Layer 12 of a small transformer language model trained on English Wikipedia (21 layers, counted from 0, width 128).
A neuron adds its activation times its output weights to the MLP's output. To switch it off is to set its activation to zero at one token and run the rest of the model.

Output weights of the MLP neurons that the questions are about. A number n stands for (n - 128) times 0.0012.
n17: 162, 153, 155, 118, 141, 119, 194, 103, 108, 98, 99, 125, 79, 176, 122, 86, 120, 48, 90, 83, 149, 134, 161, 147, 161, 130, 118, 158, 107, 107, 122, 188, 128, 105, 95, 182, 96, 132, 118, 129, 127, 112, 177, 111, 151, 57, 100, 99, 126, 136, 151, 118, 149, 130, 134, 64, 142, 94, 166, 52, 167, 136, 177, 187, 156, 111, 138, 150, 175, 152, 153, 136, 64, 108, 69, 155, 133, 163, 164, 78, 117, 128, 151, 131, 111, 108, 106, 150, 117, 123, 122, 162, 152, 145, 126, 181, 118, 88, 153, 79, 121, 141, 198, 73, 119, 148, 159, 136, 93, 141, 187, 83, 111, 132, 87, 159, 110, 116, 163, 98, 128, 127, 118, 133, 195, 135, 39, 151
n59: 92, 98, 179, 193, 117, 108, 132, 89, 133, 154, 126, 162, 133, 114, 123, 164, 158, 113, 147, 155, 127, 89, 150, 131, 145, 98, 108, 148, 88, 159, 124, 141, 127, 124, 132, 109, 147, 125, 150, 156, 149, 131, 116, 105, 118, 118, 92, 139, 118, 103, 157, 157, 157, 122, 89, 79, 139, 89, 185, 129, 110, 129, 66, 129, 218, 115, 89, 71, 112, 162, 90, 166, 119, 145, 89, 81, 86, 118, 202, 84, 113, 135, 182, 136, 154, 163, 177, 129, 159, 106, 162, 130, 100, 146, 130, 155, 135, 115, 57, 161, 88, 79, 100, 62, 136, 154, 130, 139, 131, 157, 90, 120, 146, 108, 188, 129, 118, 118, 153, 142, 146, 127, 152, 190, 152, 131, 102, 96
n112: 148, 194, 140, 171, 51, 135, 144, 106, 160, 102, 94, 125, 120, 92, 109, 174, 154, 142, 132, 129, 114, 95, 112, 182, 85, 151, 184, 57, 137, 144, 132, 162, 114, 123, 155, 114, 106, 147, 97, 134, 101, 127, 131, 134, 173, 61, 122, 115, 112, 104, 93, 116, 158, 101, 86, 125, 132, 109, 184, 146, 113, 137, 133, 139, 147, 159, 110, 155, 169, 195, 110, 153, 111, 220, 156, 144, 144, 167, 115, 117, 93, 87, 89, 136, 171, 146, 103, 117, 143, 159, 168, 152, 199, 142, 130, 76, 71, 76, 134, 94, 156, 158, 178, 138, 91, 99, 107, 92, 133, 99, 158, 116, 142, 132, 110, 29, 138, 196, 147, 80, 100, 142, 151, 137, 123, 157, 17, 164
n206: 127, 122, 121, 134, 135, 131, 138, 109, 118, 173, 136, 130, 137, 138, 71, 88, 120, 118, 173, 152, 173, 133, 91, 104, 138, 141, 121, 128, 55, 140, 122, 178, 125, 171, 109, 173, 100, 126, 102, 113, 116, 177, 120, 42, 87, 168, 106, 145, 144, 162, 97, 26, 76, 172, 109, 142, 85, 135, 163, 93, 143, 173, 136, 149, 146, 167, 99, 33, 163, 137, 116, 53, 73, 110, 114, 128, 117, 123, 91, 162, 140, 118, 107, 146, 142, 140, 148, 71, 160, 145, 113, 154, 147, 132, 70, 174, 168, 139, 61, 131, 14, 208, 124, 168, 140, 91, 141, 120, 104, 109, 141, 149, 131, 107, 156, 116, 185, 132, 164, 115, 137, 164, 73, 168, 147, 148, 195, 141
n230: 159, 106, 104, 134, 119, 142, 238, 73, 140, 127, 174, 126, 82, 102, 111, 141, 141, 97, 127, 131, 137, 150, 155, 150, 134, 116, 150, 153, 132, 133, 109, 167, 120, 59, 182, 152, 96, 178, 94, 123, 99, 89, 162, 105, 138, 95, 98, 88, 73, 72, 93, 142, 121, 110, 119, 121, 86, 127, 118, 100, 144, 123, 133, 130, 126, 199, 56, 119, 135, 103, 114, 163, 166, 114, 66, 69, 125, 103, 148, 149, 134, 169, 111, 120, 148, 152, 55, 128, 107, 83, 128, 153, 146, 99, 70, 188, 146, 132, 139, 176, 161, 81, 157, 182, 121, 118, 148, 153, 177, 190, 105, 182, 104, 165, 92, 111, 179, 85, 75, 132, 83, 159, 150, 148, 92, 133, 143, 117
n261: 134, 144, 87, 115, 190, 141, 113, 84, 136, 138, 78, 156, 87, 155, 187, 88, 88, 134, 150, 146, 178, 165, 176, 113, 87, 85, 114, 138, 127, 132, 105, 158, 179, 122, 141, 115, 102, 92, 119, 162, 124, 183, 137, 138, 112, 155, 127, 165, 129, 98, 115, 116, 140, 142, 153, 104, 52, 88, 115, 51, 125, 182, 127, 138, 142, 64, 91, 93, 129, 109, 133, 134, 184, 103, 204, 127, 95, 143, 140, 109, 173, 97, 87, 147, 163, 129, 103, 133, 63, 136, 131, 130, 123, 147, 179, 144, 110, 202, 96, 171, 153, 136, 153, 108, 96, 84, 108, 117, 111, 122, 134, 186, 78, 149, 101, 100, 65, 128, 136, 145, 143, 141, 128, 124, 150, 126, 125, 146
n288: 156, 69, 156, 97, 130, 114, 130, 131, 140, 164, 64, 138, 86, 112, 149, 140, 120, 98, 195, 83, 186, 115, 229, 195, 140, 103, 142, 145, 191, 48, 150, 133, 176, 82, 80, 123, 118, 140, 186, 164, 28, 63, 143, 127, 150, 71, 133, 127, 74, 129, 141, 106, 106, 9, 83, 71, 109, 147, 195, 107, 93, 108, 172, 148, 117, 74, 208, 103, 130, 169, 145, 106, 75, 88, 123, 159, 123, 133, 132, 59, 80, 139, 131, 70, 114, 167, 89, 150, 155, 96, 143, 109, 155, 88, 166, 135, 153, 163, 101, 107, 66, 168, 131, 174, 157, 140, 154, 137, 82, 152, 138, 143, 108, 103, 102, 190, 117, 122, 165, 110, 141, 164, 153, 127, 181, 203, 147, 177
n297: 127, 137, 153, 155, 148, 155, 152, 99, 123, 180, 115, 160, 143, 128, 157, 174, 118, 84, 112, 121, 164, 130, 101, 130, 184, 90, 139, 113, 150, 159, 98, 89, 97, 124, 103, 130, 146, 133, 97, 108, 102, 127, 140, 106, 83, 170, 61, 138, 67, 167, 124, 78, 123, 124, 174, 149, 123, 183, 152, 120, 108, 121, 50, 125, 204, 135, 132, 143, 107, 118, 110, 137, 132, 134, 147, 95, 144, 114, 137, 108, 99, 108, 161, 123, 129, 85, 135, 148, 122, 149, 137, 98, 91, 168, 134, 82, 143, 83, 202, 124, 98, 152, 72, 168, 147, 121, 123, 114, 153, 126, 84, 138, 123, 132, 126, 172, 119, 92, 92, 166, 152, 134, 94, 89, 179, 118, 91, 169
n313: 153, 153, 120, 162, 105, 78, 91, 100, 166, 81, 195, 92, 151, 118, 120, 137, 132, 189, 143, 91, 91, 80, 113, 127, 115, 89, 147, 140, 160, 114, 163, 84, 125, 119, 71, 83, 91, 144, 130, 138, 101, 99, 107, 117, 97, 120, 109, 93, 124, 110, 131, 72, 170, 95, 89, 126, 119, 101, 123, 132, 116, 155, 178, 77, 128, 154, 137, 113, 139, 109, 139, 68, 78, 182, 125, 145, 108, 82, 142, 169, 201, 100, 110, 99, 118, 167, 108, 166, 118, 163, 130, 159, 198, 177, 125, 169, 160, 143, 145, 169, 146, 128, 163, 171, 134, 168, 114, 70, 113, 137, 173, 99, 138, 156, 103, 164, 144, 104, 81, 96, 93, 182, 134, 148, 139, 140, 138, 118
n340: 199, 116, 128, 121, 114, 106, 77, 114, 149, 183, 97, 69, 122, 188, 147, 96, 105, 139, 108, 107, 104, 124, 57, 125, 149, 177, 120, 106, 192, 146, 126, 62, 163, 128, 154, 112, 135, 122, 58, 156, 106, 85, 85, 112, 110, 76, 198, 105, 176, 209, 135, 150, 84, 167, 110, 136, 112, 138, 126, 198, 122, 113, 152, 78, 166, 88, 142, 81, 76, 170, 167, 157, 73, 84, 146, 90, 159, 75, 76, 138, 135, 124, 137, 204, 109, 172, 129, 216, 148, 175, 73, 124, 164, 99, 110, 116, 148, 136, 103, 153, 119, 143, 91, 179, 138, 101, 115, 79, 136, 159, 123, 128, 66, 199, 189, 90, 113, 136, 102, 165, 130, 90, 163, 153, 98, 156, 143, 109
n346: 99, 109, 148, 91, 97, 146, 88, 161, 167, 91, 58, 116, 94, 89, 140, 169, 68, 134, 115, 85, 118, 142, 123, 122, 139, 145, 107, 157, 168, 109, 150, 146, 182, 99, 143, 137, 130, 91, 131, 156, 102, 83, 132, 148, 149, 128, 112, 124, 75, 99, 171, 147, 87, 136, 113, 127, 167, 125, 129, 173, 53, 112, 148, 92, 166, 193, 113, 130, 156, 146, 129, 118, 182, 178, 130, 124, 85, 189, 156, 107, 165, 92, 102, 156, 93, 105, 202, 150, 120, 131, 73, 119, 123, 144, 187, 84, 200, 125, 164, 151, 113, 173, 140, 153, 132, 68, 116, 126, 134, 144, 115, 109, 99, 133, 87, 88, 150, 115, 134, 81, 169, 145, 101, 100, 112, 131, 164, 151
n350: 212, 185, 125, 87, 128, 93, 78, 141, 71, 139, 111, 146, 153, 179, 116, 183, 136, 144, 133, 130, 173, 117, 117, 140, 206, 137, 123, 117, 105, 120, 173, 154, 166, 126, 112, 88, 189, 137, 102, 122, 115, 195, 180, 151, 80, 95, 85, 153, 150, 156, 201, 119, 103, 107, 110, 86, 122, 104, 221, 155, 132, 101, 156, 88, 99, 17, 95, 124, 104, 164, 128, 202, 103, 52, 131, 164, 102, 74, 124, 112, 139, 128, 152, 99, 140, 111, 91, 125, 146, 147, 133, 145, 100, 135, 78, 135, 125, 189, 75, 120, 101, 159, 124, 69, 134, 150, 107, 98, 50, 136, 186, 82, 169, 169, 84, 71, 102, 164, 114, 104, 200, 199, 131, 155, 95, 114, 131, 123
n411: 158, 147, 101, 149, 104, 129, 152, 137, 107, 150, 126, 186, 130, 143, 165, 169, 12, 120, 179, 141, 105, 163, 154, 168, 104, 111, 113, 131, 132, 137, 81, 138, 118, 115, 173, 159, 125, 79, 136, 162, 135, 144, 119, 105, 120, 177, 93, 108, 78, 106, 114, 112, 119, 88, 137, 158, 156, 109, 91, 90, 123, 162, 71, 185, 178, 99, 90, 100, 156, 137, 151, 108, 131, 172, 105, 111, 149, 109, 39, 118, 92, 123, 146, 158, 168, 102, 122, 122, 106, 132, 116, 171, 150, 151, 110, 150, 149, 151, 170, 66, 126, 156, 125, 150, 62, 96, 151, 83, 114, 202, 148, 63, 89, 148, 152, 94, 75, 220, 103, 110, 101, 122, 187, 126, 122, 167, 166, 44

Each question names a token from some text and the token that comes next. It shows the activations a of the neurons there, in the order above. A number n stands for (n - 128) times 0.032.

Then comes g, the gradient of the next token's log-probability with respect to the MLP's output, scaled to length 1. A neuron's effect is roughly proportional to its activation times (output weights . g). A number n stands for (n - 128) times 0.0029.

" ex", then "port"
a: 133, 127, 126, 165, 123, 128, 123, 126, 161, 147, 124, 128, 126
g: 111, 138, 108, 143, 140, 96, 97, 141, 128, 131, 127, 107, 119, 142, 196, 163, 135, 139, 91, 143, 94, 131, 70, 160, 153, 142, 142, 112, 136, 163, 87, 141, 104, 92, 151, 134, 142, 88, 166, 137, 123, 80, 62, 126, 147, 119, 128, 169, 101, 110, 185, 78, 161, 73, 129, 177, 37, 112, 146, 103, 136, 154, 156, 129, 113, 114, 109, 152, 108, 167, 160, 125, 139, 151, 123, 123, 182, 107, 80, 54, 131, 130, 62, 149, 145, 89, 145, 152, 170, 163, 105, 170, 121, 131, 58, 200, 133, 199, 139, 153, 145, 130, 121, 105, 173, 121, 93, 98, 107, 133, 131, 135, 124, 175, 135, 153, 138, 90, 136, 80, 142, 130, 150, 106, 119, 129, 135, 116
Which two neurons, each switched off alone, lower its probability most, in order? n313, n340

"e", then " st"
a: 128, 126, 126, 134, 123, 123, 159, 128, 123, 186, 198, 128, 125
g: 189, 147, 137, 137, 85, 179, 153, 127, 144, 165, 104, 152, 148, 136, 119, 143, 124, 129, 187, 127, 130, 123, 119, 161, 124, 131, 199, 74, 140, 105, 97, 125, 106, 144, 147, 146, 174, 120, 71, 130, 135, 147, 127, 63, 144, 83, 173, 111, 94, 133, 84, 89, 162, 177, 126, 149, 74, 112, 107, 122, 101, 146, 99, 130, 131, 169, 189, 194, 62, 123, 86, 184, 110, 99, 127, 88, 130, 73, 115, 122, 87, 181, 74, 132, 64, 135, 92, 142, 150, 125, 90, 87, 134, 120, 139, 123, 133, 114, 114, 137, 124, 133, 117, 166, 189, 127, 83, 111, 92, 124, 136, 114, 127, 144, 117, 163, 139, 187, 111, 128, 125, 119, 117, 148, 142, 143, 185, 115
Which neuron, switched off, lowers the next token's probability most? n340

" do", then "ctor"
a: 136, 136, 128, 126, 123, 125, 206, 123, 123, 128, 126, 128, 128
g: 81, 108, 136, 51, 185, 74, 92, 153, 158, 139, 96, 153, 65, 138, 129, 145, 130, 117, 176, 113, 85, 143, 133, 164, 170, 157, 149, 160, 105, 98, 112, 108, 119, 159, 175, 154, 124, 114, 83, 112, 103, 74, 153, 97, 177, 130, 142, 132, 190, 167, 141, 122, 152, 81, 109, 93, 137, 114, 58, 110, 120, 158, 137, 195, 80, 114, 99, 163, 124, 144, 170, 78, 77, 108, 119, 135, 139, 102, 177, 124, 150, 142, 129, 133, 73, 141, 142, 136, 129, 113, 141, 124, 148, 142, 107, 134, 106, 143, 79, 101, 132, 93, 187, 130, 169, 175, 116, 105, 107, 105, 120, 151, 134, 174, 143, 110, 101, 114, 122, 160, 171, 97, 187, 134, 127, 147, 104, 150
Which neuron, switched off, lowers the next token's probability most? n288

"ction", then " comp"
a: 124, 142, 126, 124, 127, 127, 123, 216, 124, 125, 126, 126, 123
g: 154, 110, 92, 129, 100, 129, 94, 128, 84, 135, 166, 133, 126, 106, 156, 159, 100, 163, 143, 148, 115, 97, 135, 130, 131, 145, 174, 81, 94, 181, 93, 153, 101, 106, 77, 159, 100, 130, 118, 197, 166, 67, 74, 151, 138, 106, 166, 179, 78, 150, 165, 134, 186, 102, 108, 119, 48, 139, 167, 144, 137, 171, 164, 125, 106, 91, 139, 139, 118, 143, 83, 95, 79, 111, 132, 159, 113, 115, 169, 117, 153, 165, 154, 160, 124, 130, 106, 93, 75, 133, 104, 122, 132, 118, 101, 156, 84, 125, 109, 175, 141, 122, 120, 172, 165, 139, 108, 120, 111, 145, 127, 112, 122, 92, 155, 141, 137, 144, 66, 66, 164, 155, 163, 123, 97, 145, 187, 159
Which neuron, switched off, raises the next token's probability most? n297

" out", then "f"
a: 172, 129, 126, 123, 141, 127, 125, 123, 126, 181, 127, 128, 127
g: 183, 107, 167, 92, 171, 77, 108, 132, 108, 90, 145, 117, 153, 125, 90, 106, 154, 117, 165, 139, 119, 186, 183, 115, 112, 208, 135, 167, 116, 85, 112, 125, 132, 102, 177, 124, 110, 125, 129, 149, 159, 98, 132, 125, 88, 142, 116, 104, 167, 155, 115, 108, 95, 154, 126, 116, 144, 127, 104, 155, 93, 167, 134, 150, 99, 104, 91, 139, 153, 89, 123, 144, 110, 66, 138, 147, 149, 116, 132, 139, 134, 101, 87, 94, 166, 167, 129, 112, 125, 162, 128, 117, 128, 98, 78, 87, 101, 122, 92, 139, 166, 175, 149, 157, 110, 147, 80, 85, 119, 128, 197, 133, 114, 176, 109, 164, 177, 100, 59, 125, 118, 142, 149, 139, 134, 184, 44, 172
Which two neurons, each switched off alone, lower its probability most, in order? n340, n17

" Mon", then "k"
a: 128, 158, 124, 127, 137, 123, 128, 128, 131, 127, 125, 128, 127
g: 127, 85, 70, 70, 130, 151, 66, 122, 77, 149, 122, 132, 79, 94, 153, 93, 144, 166, 155, 89, 112, 133, 117, 145, 102, 99, 127, 155, 114, 141, 147, 118, 107, 133, 76, 154, 192, 109, 93, 122, 139, 141, 118, 174, 129, 128, 138, 122, 89, 174, 145, 90, 120, 142, 93, 108, 127, 119, 146, 144, 130, 141, 181, 174, 91, 153, 101, 120, 122, 102, 140, 118, 151, 134, 116, 188, 121, 113, 97, 170, 95, 140, 143, 102, 176, 132, 96, 70, 119, 121, 158, 88, 157, 159, 124, 125, 112, 143, 82, 76, 106, 126, 152, 163, 143, 135, 157, 162, 128, 147, 159, 63, 169, 137, 105, 235, 141, 139, 192, 161, 137, 176, 136, 144, 137, 112, 89, 98
Which neuron, switched off, raises the next token's probability most? n59

" 3", then " ch"
a: 123, 124, 124, 124, 124, 128, 170, 124, 123, 123, 127, 128, 145
g: 165, 143, 96, 100, 140, 141, 126, 150, 189, 149, 85, 147, 168, 111, 89, 116, 184, 136, 167, 119, 105, 128, 164, 160, 144, 100, 142, 114, 153, 130, 110, 108, 127, 105, 97, 144, 131, 109, 124, 130, 72, 109, 156, 102, 80, 106, 149, 121, 114, 107, 169, 76, 185, 136, 136, 98, 124, 89, 160, 113, 117, 129, 113, 104, 178, 153, 138, 134, 87, 141, 118, 221, 116, 99, 148, 136, 130, 72, 136, 180, 73, 164, 127, 146, 104, 107, 176, 171, 109, 125, 77, 80, 119, 159, 137, 163, 197, 82, 81, 111, 98, 116, 90, 127, 174, 110, 154, 80, 116, 91, 137, 106, 125, 111, 158, 133, 141, 193, 88, 141, 94, 142, 147, 160, 101, 143, 173, 125
Which neuron, switched off, lowers the next token's probability most? n288

"ur", then "s"
a: 154, 132, 200, 123, 124, 127, 127, 128, 206, 123, 140, 179, 126
g: 94, 124, 132, 113, 98, 144, 128, 128, 167, 71, 175, 148, 155, 117, 143, 164, 148, 178, 75, 101, 115, 116, 144, 130, 55, 111, 140, 76, 130, 145, 134, 172, 169, 128, 103, 153, 108, 153, 123, 56, 151, 140, 97, 90, 133, 146, 168, 119, 146, 106, 103, 159, 90, 141, 180, 99, 173, 167, 167, 127, 106, 122, 139, 151, 105, 109, 221, 142, 75, 136, 111, 133, 111, 117, 114, 123, 102, 116, 132, 121, 128, 120, 132, 116, 84, 159, 118, 75, 155, 119, 148, 131, 155, 177, 130, 123, 156, 192, 198, 110, 166, 74, 78, 147, 158, 110, 138, 167, 84, 149, 117, 130, 93, 82, 167, 116, 92, 70, 160, 124, 106, 126, 150, 128, 140, 88, 121, 127
Which neuron, switched off, raises the next token's probability most? n350

" at", then " B"
a: 123, 123, 125, 195, 149, 128, 123, 127, 173, 175, 128, 126, 126
g: 139, 117, 113, 110, 126, 147, 104, 132, 84, 133, 112, 158, 120, 209, 157, 133, 96, 175, 64, 67, 131, 113, 60, 111, 182, 95, 47, 103, 194, 83, 139, 166, 153, 129, 123, 145, 142, 104, 111, 102, 121, 140, 123, 119, 167, 134, 146, 95, 111, 181, 134, 107, 109, 141, 66, 130, 137, 145, 159, 110, 120, 118, 65, 113, 159, 195, 97, 153, 123, 110, 107, 126, 132, 114, 113, 171, 123, 108, 93, 164, 138, 98, 113, 186, 125, 119, 139, 149, 126, 122, 116, 116, 161, 156, 117, 92, 151, 139, 120, 79, 125, 131, 103, 154, 110, 168, 148, 127, 137, 162, 119, 193, 145, 154, 122, 178, 71, 161, 121, 184, 121, 94, 121, 126, 95, 128, 188, 126
Which neuron, switched off, lowers the next token's probability most? n340

" des", then "ign"
a: 124, 126, 123, 227, 124, 126, 123, 123, 125, 123, 128, 128, 128
g: 135, 128, 150, 121, 117, 176, 125, 119, 119, 173, 125, 121, 117, 115, 158, 131, 179, 185, 185, 153, 144, 72, 137, 128, 130, 145, 103, 96, 122, 123, 100, 119, 65, 164, 115, 143, 158, 140, 109, 141, 119, 215, 87, 60, 144, 132, 132, 114, 113, 178, 111, 141, 118, 174, 113, 208, 84, 100, 142, 177, 106, 117, 94, 142, 60, 174, 150, 110, 108, 148, 106, 116, 117, 148, 142, 86, 99, 148, 111, 66, 137, 148, 135, 139, 118, 170, 165, 62, 114, 133, 132, 170, 146, 170, 63, 118, 86, 140, 138, 93, 144, 108, 130, 90, 104, 87, 132, 134, 120, 161, 107, 141, 122, 177, 144, 117, 153, 93, 117, 148, 100, 135, 178, 107, 153, 85, 94, 134
Which neuron, switched off, lowers the next token's probability most? n206

" in", then " the"
a: 184, 128, 128, 123, 126, 123, 125, 124, 170, 177, 125, 128, 124
g: 82, 101, 120, 113, 137, 91, 119, 83, 106, 109, 188, 90, 171, 103, 90, 77, 208, 122, 70, 177, 165, 134, 109, 161, 116, 119, 106, 165, 100, 164, 161, 86, 123, 133, 131, 169, 70, 133, 179, 170, 108, 129, 154, 105, 155, 82, 108, 121, 100, 89, 137, 158, 135, 137, 181, 136, 146, 67, 150, 176, 200, 130, 181, 147, 136, 91, 98, 95, 162, 169, 125, 148, 128, 115, 119, 160, 160, 160, 130, 105, 129, 128, 173, 127, 138, 129, 170, 77, 135, 138, 92, 125, 108, 139, 63, 133, 116, 127, 140, 136, 138, 97, 139, 73, 130, 96, 174, 145, 140, 142, 147, 112, 107, 105, 165, 146, 103, 118, 137, 69, 134, 121, 133, 108, 135, 88, 124, 149
Which neuron, switched off, lowers the next token's probability most? n17

"ed", then " a"
a: 166, 174, 123, 202, 134, 128, 124, 135, 123, 181, 128, 127, 128
g: 77, 101, 135, 136, 128, 63, 179, 97, 165, 138, 88, 136, 132, 132, 108, 85, 122, 129, 129, 136, 114, 143, 102, 142, 80, 110, 135, 150, 176, 131, 121, 183, 97, 111, 87, 133, 70, 154, 172, 127, 127, 83, 142, 172, 107, 108, 123, 79, 113, 64, 133, 91, 118, 120, 131, 143, 111, 93, 182, 169, 132, 143, 178, 134, 168, 129, 140, 156, 82, 88, 141, 125, 171, 140, 44, 124, 107, 138, 136, 145, 102, 65, 169, 84, 164, 130, 161, 163, 113, 122, 136, 137, 123, 135, 175, 123, 162, 117, 164, 128, 131, 164, 153, 143, 104, 93, 138, 139, 206, 122, 144, 150, 107, 78, 188, 142, 141, 99, 160, 130, 163, 123, 114, 158, 65, 150, 123, 97
Which neuron, switched off, lowers the next token's probability most? n59

"C", then "ost"
a: 123, 125, 185, 126, 132, 128, 128, 127, 140, 124, 127, 128, 127
g: 101, 131, 112, 85, 96, 109, 169, 160, 145, 93, 123, 62, 164, 131, 189, 130, 126, 138, 165, 86, 112, 117, 76, 125, 205, 142, 159, 126, 131, 113, 96, 106, 129, 99, 108, 159, 127, 179, 130, 150, 142, 120, 141, 103, 131, 149, 150, 145, 155, 156, 125, 99, 143, 125, 122, 148, 119, 159, 135, 98, 148, 172, 105, 188, 102, 181, 165, 139, 57, 100, 138, 149, 138, 150, 115, 127, 100, 228, 53, 123, 167, 122, 116, 87, 87, 121, 137, 122, 100, 122, 100, 88, 125, 135, 150, 79, 112, 134, 164, 78, 148, 137, 103, 110, 65, 123, 150, 190, 128, 102, 99, 169, 137, 97, 152, 127, 136, 106, 126, 130, 147, 124, 120, 143, 129, 111, 197, 85
Which neuron, switched off, raises the next token's probability most? n112

"ad", then " of"
a: 181, 212, 129, 141, 128, 126, 123, 123, 124, 126, 128, 128, 128
g: 106, 89, 180, 135, 142, 142, 147, 126, 196, 149, 128, 122, 129, 181, 139, 120, 129, 135, 102, 170, 124, 115, 149, 106, 115, 85, 125, 127, 142, 101, 99, 60, 72, 79, 113, 137, 106, 161, 109, 178, 111, 150, 157, 106, 165, 124, 157, 94, 96, 90, 206, 150, 109, 126, 83, 74, 123, 118, 135, 135, 174, 116, 65, 192, 148, 165, 142, 143, 157, 121, 113, 125, 107, 183, 122, 108, 162, 128, 171, 157, 145, 98, 173, 131, 104, 103, 186, 159, 111, 92, 122, 111, 120, 168, 153, 89, 89, 119, 162, 108, 70, 92, 119, 97, 159, 76, 92, 134, 161, 178, 88, 129, 145, 113, 164, 123, 77, 163, 129, 139, 149, 139, 123, 105, 128, 144, 129, 96
Which neuron, switched off, lowers the next token's probability most? n59

" as", then " I"
a: 126, 127, 128, 135, 127, 124, 131, 123, 198, 127, 127, 128, 125
g: 147, 187, 153, 150, 180, 169, 124, 105, 99, 111, 146, 97, 106, 174, 130, 142, 120, 107, 53, 152, 124, 136, 93, 167, 107, 137, 107, 122, 141, 81, 167, 155, 148, 109, 178, 119, 87, 167, 105, 140, 125, 136, 137, 66, 198, 103, 112, 59, 115, 162, 93, 159, 119, 135, 143, 158, 97, 116, 71, 123, 141, 89, 95, 142, 163, 88, 149, 123, 139, 118, 124, 166, 127, 96, 63, 121, 179, 126, 106, 139, 135, 138, 139, 179, 101, 106, 121, 119, 167, 172, 154, 84, 166, 129, 150, 82, 153, 154, 135, 77, 134, 118, 96, 103, 114, 112, 137, 107, 120, 149, 122, 176, 146, 103, 137, 179, 73, 161, 150, 165, 98, 81, 84, 150, 123, 111, 170, 137
Which neuron, switched off, raises the next token's probability most? n313

"iv", then "es"
a: 164, 123, 126, 123, 123, 128, 128, 123, 161, 128, 225, 193, 128
g: 132, 154, 150, 150, 97, 112, 62, 133, 144, 106, 146, 141, 141, 92, 148, 145, 144, 101, 119, 126, 63, 117, 170, 143, 126, 147, 143, 88, 166, 120, 151, 101, 213, 120, 99, 149, 122, 135, 120, 129, 139, 109, 155, 117, 152, 137, 195, 187, 58, 82, 139, 173, 122, 154, 130, 103, 157, 137, 103, 70, 164, 133, 100, 147, 131, 88, 49, 150, 164, 175, 160, 166, 145, 146, 130, 96, 89, 203, 110, 146, 120, 68, 121, 129, 143, 141, 111, 130, 131, 89, 146, 76, 90, 142, 151, 132, 174, 118, 126, 137, 109, 128, 159, 132, 121, 165, 105, 91, 174, 123, 76, 162, 98, 120, 108, 109, 102, 124, 108, 165, 103, 130, 114, 108, 160, 64, 122, 153
Which neuron, switched off, raises the next token's probability most? n350

"H", then "um"
a: 127, 123, 179, 124, 143, 128, 126, 123, 126, 123, 123, 123, 127
g: 159, 156, 125, 151, 132, 135, 166, 84, 165, 108, 149, 106, 176, 185, 129, 86, 101, 108, 92, 145, 130, 155, 147, 159, 141, 136, 206, 75, 113, 122, 93, 141, 137, 159, 194, 124, 122, 131, 188, 145, 139, 115, 113, 125, 154, 84, 76, 142, 112, 100, 142, 168, 120, 139, 66, 121, 82, 142, 135, 111, 145, 181, 121, 112, 108, 145, 125, 124, 181, 118, 121, 150, 115, 154, 176, 125, 122, 110, 103, 97, 82, 97, 178, 94, 113, 105, 151, 147, 106, 160, 156, 113, 56, 80, 140, 106, 144, 116, 140, 132, 65, 156, 85, 101, 134, 154, 159, 112, 149, 99, 102, 118, 169, 103, 120, 118, 150, 97, 210, 91, 160, 126, 84, 109, 170, 127, 89, 120
Which neuron, switched off, lowers the next token's probability most? n112

" 196", then "1,"
a: 211, 128, 123, 128, 127, 127, 128, 183, 154, 123, 154, 128, 160
g: 94, 115, 131, 125, 158, 105, 158, 125, 150, 86, 138, 195, 132, 94, 107, 134, 140, 141, 90, 210, 80, 165, 109, 104, 149, 162, 60, 174, 114, 121, 143, 121, 99, 164, 176, 140, 99, 111, 140, 79, 152, 140, 151, 158, 104, 155, 146, 123, 49, 84, 134, 157, 123, 103, 140, 138, 169, 84, 141, 98, 97, 170, 114, 111, 108, 105, 180, 157, 131, 130, 162, 77, 91, 109, 117, 117, 92, 120, 80, 104, 131, 167, 119, 123, 100, 130, 107, 141, 87, 118, 155, 144, 161, 136, 112, 127, 152, 104, 92, 171, 160, 117, 92, 152, 131, 141, 200, 148, 97, 132, 123, 110, 128, 137, 136, 78, 115, 186, 116, 90, 135, 147, 172, 175, 103, 109, 200, 118
Which neuron, switched off, raises the next token's probability most? n297

" rec", then "ip"
a: 186, 123, 123, 123, 123, 128, 125, 128, 228, 123, 124, 128, 128
g: 123, 74, 187, 92, 111, 117, 133, 152, 187, 132, 149, 123, 134, 160, 96, 99, 145, 141, 151, 106, 131, 147, 112, 104, 145, 180, 123, 177, 87, 93, 118, 135, 79, 129, 115, 83, 146, 162, 58, 157, 185, 135, 89, 152, 181, 125, 145, 151, 129, 90, 104, 176, 80, 117, 122, 165, 106, 130, 186, 210, 156, 113, 120, 130, 105, 104, 127, 185, 126, 96, 89, 121, 154, 111, 103, 115, 149, 91, 145, 87, 105, 153, 88, 133, 151, 135, 194, 157, 138, 134, 66, 129, 110, 141, 107, 120, 152, 104, 162, 142, 125, 126, 81, 148, 147, 127, 120, 63, 141, 161, 139, 167, 145, 135, 146, 146, 142, 114, 103, 106, 43, 114, 123, 88, 148, 143, 100, 126
Which neuron, switched off, raises the next token's probability most? n17

"|", then " Y"
a: 123, 126, 133, 128, 123, 185, 128, 132, 124, 125, 124, 127, 125
g: 143, 103, 163, 107, 177, 142, 60, 95, 104, 109, 99, 107, 151, 106, 174, 187, 121, 135, 108, 86, 187, 133, 123, 124, 124, 125, 94, 168, 106, 135, 142, 164, 157, 117, 52, 137, 163, 86, 101, 161, 147, 185, 170, 188, 131, 142, 122, 119, 118, 167, 120, 144, 132, 87, 97, 115, 143, 140, 163, 116, 184, 140, 124, 147, 103, 94, 98, 105, 140, 167, 89, 94, 150, 111, 99, 121, 118, 69, 148, 87, 166, 136, 130, 125, 117, 140, 108, 143, 138, 108, 152, 118, 113, 109, 129, 216, 161, 124, 111, 152, 117, 127, 179, 145, 72, 172, 155, 121, 129, 126, 133, 157, 146, 171, 81, 96, 126, 82, 90, 52, 138, 100, 105, 117, 120, 107, 139, 173
Which neuron, switched off, lowers the next token's probability most? n261

"es", then " |"
a: 127, 183, 128, 249, 123, 125, 156, 131, 124, 123, 126, 127, 127
g: 64, 110, 124, 188, 123, 204, 155, 114, 136, 165, 128, 156, 108, 143, 164, 102, 133, 108, 148, 104, 97, 110, 149, 163, 151, 128, 121, 134, 112, 157, 133, 182, 131, 127, 153, 143, 77, 136, 121, 143, 89, 171, 87, 81, 111, 128, 100, 142, 115, 80, 111, 94, 128, 127, 144, 113, 182, 98, 147, 153, 165, 137, 159, 92, 121, 152, 146, 114, 95, 140, 110, 160, 109, 173, 137, 131, 126, 141, 208, 113, 165, 145, 112, 99, 92, 137, 180, 123, 77, 101, 135, 153, 151, 126, 135, 106, 114, 172, 149, 60, 40, 171, 147, 134, 176, 114, 125, 143, 87, 148, 140, 125, 170, 101, 172, 117, 79, 137, 90, 108, 82, 137, 92, 133, 81, 70, 131, 128
Which neuron, switched off, lowers the next token's probability most? n206